Layer 6 of a small transformer language model trained on English Wikipedia (13 layers, counted from 0, width 64). Numbers have three digits each and are written without spaces.
A neuron's activation on a vector x is GELU(gate . x) times (in . x), where the dot is the dot product.

Input weights of the MLP neurons that the questions are about. A number n stands for (n - 500) times 0.0018.
n3 gate: 708454511415456578741424853260510367351535553630646501467354486630367262664401463464558521541176036365305389430670552567437366564491446316566730749415310478578724410355869555412659595296705352
n4 gate: 481508239443449412546536657488430534313711532730298593434541521412430633245351817283503506666481312441240436650602401662773262441378384797504694703704354694541693374274335606450554141499566464
n15 gate: 514604447504534517572562506567561547504336674383497478661463535581492604452463753474470573520567476247392532442401517504430815338410522391331564475422601524410708528485616453516448582475654688
n21 gate: 577564504412480698555621695429599559468387771417410542561637393614690438505513212621671397234318616463433484555396627794336381755510521585463622353536603541525394429859522460792352206365555568
n25 gate: 671624472373435733498801414561356768556294557468506381301541614716433563622622455633433331457505411702597223677489283683406383634590498500501602730483450203523583375572500457518606281480454378
n30 gate: 459476329327285500564388665720510701600473456302286358523352271452436581423971438379364518837229410309626495511664629294511421534635605613489607643766617321662177475519408315480754485580286592
n44 gate: 722572600631395304657562903173147360272502581283482698764575305373355586203599835527567573519307465390414473496576451863582603708334416594449517556580643351456562575386345713665485393358547556
n53 gate: 619584453311417480633438589437476490509336625528380671527708474387451447438538588510494670545606736355574646528544496494481548506628538385422380445587330478440638624488568650490353424568586618
n73 gate: 586437632542562619585818754542673501534777533576368637516584484671591213315577416450394528697378463459227676609495522518550489579378355642500739437521549423551410437354408747545466459428413630
n75 gate: 659543559365523383648627675389510480259263681331277733545545570507596554664312257626633442583462490742581440566702586560579452371134450687549527727609537551480417456763234433528446604693694506
n77 gate: 517510354386524431362267625506369541565218186602441395504495441424609215438588633478536294484385412430596378527531638485397570599313488266507633535405582740560599541514585735420573727300609466
n80 gate: 526404529386584463607558683585441723528473678557571323549477539511507544545334520182639636440285483493455553300633690541696585483470456683581869445336440580628637463587548430416511432212531720
n97 gate: 468626612400525531636671650458682578379526632379494549550585372473444749675461537475558492366523436443548613536426490435610434445661704607664534548401513460436674523360556429428570545646561593
n99 gate: 600347361327293668557772578308401334251498554475371700398193359571450303614310444372652403499886354684364446506332578787504305316555244734461534753718334450608435327648376556507464232300495254
n100 gate: 947273484519511602533571630367236637552673472279298424576714288596248408648435480753444596457448423587381543531569426561690630365429380284467728761417516360473653453733490767537573389206706695
n101 gate: 591436451511493598407562445132287529285681568792450259406644361478546382439386484251470406683350352458338285661741621516598354327456202556435699556610734422539528535519516539342688405483479673
n102 gate: 434489514489654652493843490520575451601405500583486497513565579571551592518717421406521533372696622616469563522475695438479613590716565507500423549417532525671462676764472408218451473292546726
n113 gate: 687513463667483316577314639516446509401527437652619339402645549524495195614544499393496477525496168706555418306348396476579423575207706551369570506640375680240230465419588945410694520158686588
n114 gate: 525412447615360702670475559490593509313388552417431184516635635462768229491382319600592235548404451467619535404613364417505568652254565335484590428392397301430460671460554698443442390267495541
n122 gate: 654381283503373462693197357636423552667610281423458406334539362432244150418204251705348691732091391220340537464393490568355475600438664817763337699553461593618582524475888616572290581647748344
n123 gate: 662528622306561661603518483564531640362371498508546633428757422287434482615541487417396431535520432412648629629517608683424348320576501534660376646607496447575581546533470425391575442296545550
n130 gate: 723501594394512408649632414490094633336546345656320298299701457156548054514401419567352645771392230667574234558666575589768627616499363591563269430778576269294424352498261553565592331338409431
n131 gate: 514573388564440476533461522392532290561605475504440546789562434487664513599531630574529472397355514290506549544370260577360507335459594490411394492596605538544545435561481593730405467744628334
n136 gate: 611649195466283621501608625508425353551437345592575405564577510508554377654524805445443454574308394696356676508309765598644554589243454479486939451587415750352415348513391401485659565417733701
n139 gate: 555665500484626544408562640577309328663504530511437475630527564416686406446386438611676467556421677508525528514551648409579539499498655673301616359554317512498625586428383574562486402554544651
n141 gate: 492555357380430529625532481791445564563589425362365543417417383499636432520940235305548470541707490364608425609523700677497665799471650651705705580868375673597105353324424395208799409571350508
n144 gate: 483400520483403696436647359438496482589526538580410381473568504374478498572422197514477631435579415430593231599363593360472659449386495406349497559547531465489576637632422384624382540600738623
n157 gate: 546490396602593319414581780330298623225431432633414489456667484457510542280337336638386483453340467452482521464844738745333693538487377255754667555559409438555392530456707413487366215673465735
n173 gate: 705369588392443499349465643667359268314365492256486407596549457322300621632271535618617515645417256662522805425418574590388704806392499612347811547729571433455707396388420433391285221319067207
n179 gate: 454416447391525487506485695348517486449378572510583345235643680245372496570491360472300519528400416640356553489497430518631468522564549348564703509345491618460513547457478505338517394615554510
n187 gate: 546539396531587592508338507605681449361510494517541552577540630479521529584419453512502590493386641476511416672450450570600506412462443406616337438203353461511533521590318588431600391617523339
n191 gate: 557339502509312583680726493681790530320488481401630409468333502531510403305552341317435310605605396580434538497605340561323323535472510356690631435610899327367466537284471534530553440252434389
n3 in: 433381581653747579247580251511308469327740515374301661607526434364352587545534415726621451621674580435634549504263606752720636621331390599343623408575620677603638499599558273602829367645289537
n4 in: 283274525300668274588563345453482582590677615122562400619653432338724439637404729384500793575288236332558284714597438677536220546497309322432420311496607674876519586638667605697581500342532383
n15 in: 449469417770241475562406325381364697521714445338614457621594529543456524444644437552453673503469487289396589556560619401590831625517464422506359486406498211547711784402712337585442495455634412
n21 in: 583604427406322600550636582692425306602708624161736498358448385687274551505329357440718439391209538541376512669372588510233305523534704564527619444485658460376549391418478623734601389372721665
n25 in: 482365596486566347675539387577437155609416436744579700325592370164405402393651518633688723483588566414553432450563500512588638457641345678273356374430562684449320564501853399536736846640713483
n30 in: 414676427520654728419601708396210579613610447332374385446604339581638443605440472342494732562195428261500413352723616454366699694607503313597627104551538293432483464222259517278362542520348353
n44 in: 562592569437577143694727563285274482296566694283621474709725459402450214678475451465535551617648879590369419478576497560408559307262320796096558487423501428514189606661331632751559839689379639
n53 in: 256401577445507438618681515241535358779588636474600496500571525514381642668696347325564678340573602444498499526401669728457355366612506442445546289410278591532456563446683297316236495425785456
n73 in: 629537662512483386296599333422649358422597468599340556527565516756512514739374403268357620562658384539356466372263500322365290327333490657475595540423773426565447411505414586643269476436578500
n75 in: 721768574536612525618541596354395264602637568699522449315415442597581564578504762634508744530231682672475549663546462443350612599599718609603430764537870451600362558159684340524389631509432712
n77 in: 501571669453563348534665391738445494237417334626700337517588696447583359347399513765649528403318489540679514310345576649487405504518527388469683555256624523445614591669745239620246388402495487
n80 in: 695373640293457286507529593234542570360426540717722328714543552446587396452480415702602363508547116366467431402285512569177565497613499660543647610422744554417346364510358395510446571340565615
n97 in: 392550520535414586630500454635650493419762593643533469474350540582291672488644678245224436768494642425284479650557515403839503544474569573591386437539498536474497463432601460408833598523564268
n99 in: 514738623364501615411354260415668111496861604871712387776635422238815491438492425427373675281269578514395398475588336460582630609597512392462574407467581566569363578758201650797526421491703578
n100 in: 392453624679656672514390642506516416369480402605649537395496510761465620339094419257519593582647735545351532409443459439659712450428731619465443434605829382213504447556596281652461437652120661
n101 in: 539652553339612479447330456924300432521653327234484650459274492585617507573389505621185663681374279674508526438788360393707419435389318599473447408560624265678742472514626297682541386411301392
n102 in: 632384511477614662607161317544506541438378443566449694574754342396601382592636572452585489412467408672582614498369739560632569507416400423602502491456593595617413493873478315490516618623704713
n113 in: 474832416618467530354685535451605450490337742196614220446572322453672404328504714781423247541287490683441465485757452787251399663461498490490472451731798615762362455515539606307508406155640341
n114 in: 226505582511608297632731337557722423554512341615373400708229577488560702370564556615543484548651380552416348475615662636434351150652581532598620544577571633418463428528634581425457704445583752
n122 in: 390513572403763532515466473487590373485368254503548221570423351487593181592620690556212523543558328390553570216503536535453255405519452733671251322488853657641376435110502393323614604484642618
n123 in: 455323431556607430304562497486630511479515336329397552306345377683395640643708524133594331714581672390354424440515458528525353476746644413794294393430545440605412521524521475402530567568672550
n130 in: 741433294516489632467483340433403599577782282361309418117655553508807402277418360646530369489269247553479291870225599406538561629206531748349646481639534361292376377470549897510147509712791531
n131 in: 431428677596738372575371512808606375519475448497551614339715522685620701481696489266536559401359239730345598517711334444623437328464501260484240417602617469627424377706460557562347493584513436
n136 in: 779389580401387226496714516665482579433513342431520589288546674577599608463539366418484685526471507658297660360602570525598602581216502490617690203526368628166406506481590538889608454407382772
n139 in: 303558544473459424400379259309453458565535390629492466621264658509338300638437602645525435221437536568706388450368548291480537594339355627333341380463444568716418446516447344587187505577501183
n141 in: 813612469454445505743590440534370637717779702332462361419240437570387485397728201689477440518464538687269440525716669668475385213381367754391542475361862426318542265635604379553561625831394603
n144 in: 611398474480508330547349640606308585684334519521380595566502429562505417347619487684361643581316335597668516441478446315657591525464623576401474258432523252569390540645703456429319757593664566
n157 in: 283282470412293407447538627759570534525490605434844481481337521434424572226800324291666342378558549363318496469416754296793720657502621575395728398582418540191436578558542514628579536466492576
n173 in: 529493431480662427617559603353721740171327360683605518441364486616629543148697680385393420492633561525765644590703661562583459223460205332352498397319466523371515317452560519685599423554514577
n179 in: 500439651685625561509482363495315561382415517508475399575198577314545512466445521704546537479137486391418365269573451647383634673413525560499618423509639658647509584169332425410623365408490467
n187 in: 221372582627654459536323515406560644437591612772480440437389482797506434464572434427503389603548505364588247444596578666504369474345342617518497506512599500394448445296694422552531452526492440
n191 in: 550332596389431520307519531322546697563370235768646325338594556474334705487392583402700450682426423370475483435420375836860468358512400536364684651422603312410340481574230579378574611711383801

Each question shows a token from some text and the vector x that enters the MLP there. A number n stands for (n - 500) times 0.0048.

"o": 354475541494649457445428469599529459741444520448564851337691587437470589549369524519615516548493572493537396441460486428495567364527383502388506583253620553350431363364452555615338536388450523
Which of these neurons fires most? n113

"i": 546358494728663612367596447493552456477483553658445731406527713366611505714535477572334352553664687529604494349385534662414521509495506553497520414473578407360567421491395526389640532522582488
Which of these neurons fires most? n102

" law": 411285463393536566544432482521740442423728387483511619455495454379534722653585471558583447685520428466532506482450546479383571437470618426324463354394664357519653398419342513432538559487559652
The most active neuron and its activation: n191, at about 1

"us": 491385531582582541212540480640342485407494642576506722344418534494451646654502489447541291570510553468513416547556647376355530447573489561671497528311650605419439360393548473366604611565467626
The three highest activations, in order: n141, n123, n97

" May": 374428445577591403438440607570583605558489546517575637380558582315643681519622496666547319514488372585534426606379545378445562471593422549418489234637567405512565420524522403474475636582516656
The three highest activations, in order: n144, n102, n73

" j": 389459569516458536473545368431725499505531611663647549403482526318571675614577503555364360492462316475775439498461608369450482503510416539436536405432678447662742625521509460602546596507419549
The most active neuron and its activation: n101, at about 0.35

" help": 273508542536570593546400766426764439453542500485654500479517423315449624469424398553440383566444496392551349491412490515331586422481493523426363487465766376579629382537461529451465449486481517
The most active neuron and its activation: n187, at about 0.6

"s": 313666457588599502354488385554492521594533557428608857450464665367540700610447555509596488650353582558456409524507541436655755512586413446460513551220556504369483415487562531530437519472636544
The two highest activations, in order: n15, n122

" of": 421545453407686544599320641392601496697619475469441701551606530530582494783488595640438488588528500410436403586440459396233402564496533514498563516645574491439582527541508408357634494468450573
The most active neuron and its activation: n30, at about 0.64

" Nations": 327369520495517575454476386485618473411689489464423548566411529356576655523466508618723289604448641448534505426440490351506563511520467473454530457407805352359673521471404442440465579550660498
Which of these neurons fires most? n15

"ped": 390314401478407611478322581389790589739505533501305518441508676345523439520361528459522512530573660465386289484583492428452366421447617571491450520693610545494472574499570452499469488561585646
The most active neuron and its activation: n122, at about 0.58

"um": 402660441598510433409405559591521613636593450437439786403500558324417515473510460365727379542591533458464408320525489670346547406490492489503494531471709506453384404306433398521528453401505577
The most active neuron and its activation: n141, at about 1.3

" seven": 320503481485453456597334613370740596582697696470482713434494674473514548538494523504588396506583603451572477794448540416516642578476527548434500317465690507336570452588521462397463553515510559
Which of these neurons fires most? n97

" B": 450492458523526525512507291488546513665660619628531694293539750407547698634554551483294351512536529489545529573512406633442605459463468635434514341382601375406620493569537486349508612515600540
The two highest activations, in order: n25, n15

" entitled": 361422422222539628551310603506684631629574524484362780354471549370636586510531486601428448407413494457530477570428520503456586397522614492323466368500619390359441562512445465356448525537473588
The most active neuron and its activation: n30, at about 1.1

" reference": 329589434437571577438378579526839639533610459530471689486487414354445529505517506567492425504391555499526503377425428414385626315538590453315482402475707306484509473469390513522444497585402659
The most active neuron and its activation: n30, at about 0.94

"night": 406430498555522474120508561539575509453755602455622824605465566478526561457562622448552418459535529306447612456487591506480552500494425529540464523535719485362471345329483440575539551490591651
Which of these neurons fires most? n73

" 1947": 296354515563428442522479535527546625482585540457672538434490597434730678710510596594679555540373621447505533757391543389515643459504527607496400418399578502382681355456546436330494509665442565
Which of these neurons fires most? n97

"\n": 494593418278543549473327657564536567411621552524661570296516598331559444539565531709510429536504497446585397610429453572505572535524446621363366362416521499529652729488414499459445541548479660
Which of these neurons fires most? n130

"ance": 301520496559523522579383708496669521530573450392426687381574575355492538472408465533651450570406525417458411455409382342419654322604634424387425420435638477381621295492406503586365481527517593
Which of these neurons fires most? n131

" vocal": 287565522459403546570408368521649502666586569499478572353527399327498696603353493587464293513457483538560459465412432475386517538356399576397444462421663386472634530550500406401454504553458826
The most active neuron and its activation: n136, at about 0.18

".": 459553489133692615555327546510467536541572570470550601408498541387629473645604488721528572542449605429678393604529553390616460468525406470444328382538592461518590472524451364526501595437541646
The most active neuron and its activation: n144, at about 0.94

" by": 316434468309580518655234565476713536528599599511457736361551502364492591678484461606414569545504603553570420637362518323593662516578533558420452471654570485396580492537489473423539521555440528
The most active neuron and its activation: n97, at about 1.5

"st": 439474481470631481253452414449351393647490528477602611360419539344537240475466451542521302541570504524567509270554521602332462450586323449523524433433599585465185486645518532431318544478598641
Which of these neurons fires most? n77

" Air": 411337492513518556488406457480724418520733426515470623577490565366533764437447430625552354602561491442373487351480498509483435539644456583456547349396638381478655537460545419573608559380650731
Which of these neurons fires most? n191

"ways": 499416445511543620382365600485556506615683423488545783608573537467630649478514451658549536572596739448450472402489541509402518482501563404498525575313668536492587345484537521649525540480702743
The three highest activations, in order: n100, n21, n15

"British": 354327373438553581525366526455711546563705430528424592402473622376525536520434509585514395553598584472611557590497384459502380555585433543345522482589647325299605436529601465373424592531526756
The most active neuron and its activation: n191, at about 0.65

"ls": 360485474246487584559470584464536459508604522457615857409464447303741581522512401673545445616390610549571441609512492438497566529485438571550453428364611638351595504422454525512440531495438612
The two highest activations, in order: n75, n21

"Background": 351564423352598475485310642543652606556623496350609507476488539313562471621469452642488429566436554474433586458324406434439448429464572518370430403602604392525577473550374452378425413524531755
The most active neuron and its activation: n21, at about 0.41

" E": 445471422475602525486567278486558505656623678681570685319443768401520621573539486482362377551525512592461533537414399579360515499512506473465515433348643404426745612531594567452623625578528510
Which of these neurons fires most? n25

" Lud": 345568460416624500315635475482746368546573618515709559587473522411605632537549617591394404524549426516549342491512608411423459571408379501466451410242416545424523600415523436390633701563454647
Which of these neurons fires most? n97

",": 379559536427554587673274499517606609594457401458462659422558509254517663543569571605601517527595560624417423509435530474533530545568338483396469486393575466370585421568573372599508515302514657
Which of these neurons fires most? n102

"/": 577424450405498555726498385424698520627633564438616598453559547350636692566529725541541540404535576532459505401583594472464524456465424690276503332424480523348552479376471562544558452490413427
The three highest activations, in order: n4, n53, n97

"r": 427430497407488458398598389545493510667584569560577912381469573527644563649459515496317454548563505423545350352704445570378468509569420540447464441513460706336588420473579488393556606659485541
The most active neuron and its activation: n141, at about 0.39

"ed": 351528442424441596720362725434638636502601656534448753415582515376571483630431565653497516518388607478512476622397527405426585421474560531585375339578667558401466514443449504428449436518480609
The two highest activations, in order: n75, n21

" Norwegian": 269324567520492536498431401561716496510583454468437610433379486422714507541366551614544346534381456529695459558449479420489505570540374542359503481321642444408685507494577420360388652574550747
The most active neuron and its activation: n114, at about 1.2

"=": 469611444282558663594457717512580657576556553448465624377519672514570534664451538771476470505523606499677516520455484399524436396588540535423419348538567358444618620599420459467545442437485714
Which of these neurons fires most? n21

"uru": 462267597516431585274657508518549498556497576541516753387509485470602573620508323566435316579545554623673518383464529505395462495696465384457519468385617585380657390454404436458605591687529522
Which of these neurons fires most? n25

"oth": 252723483605672551288430441532442402537487538480597705353481551397528604536389553457684454475440461468525591441506589250498554526550225520440470485381638641367563521415559647512445495469505728
Which of these neurons fires most? n139

" up": 316520544321450543361358589576704608745537590491572688632503574281571722439506457470539651491419556495458372481493573426428559583622449507546495522557593649441461617555349369543473539452427585
Which of these neurons fires most? n30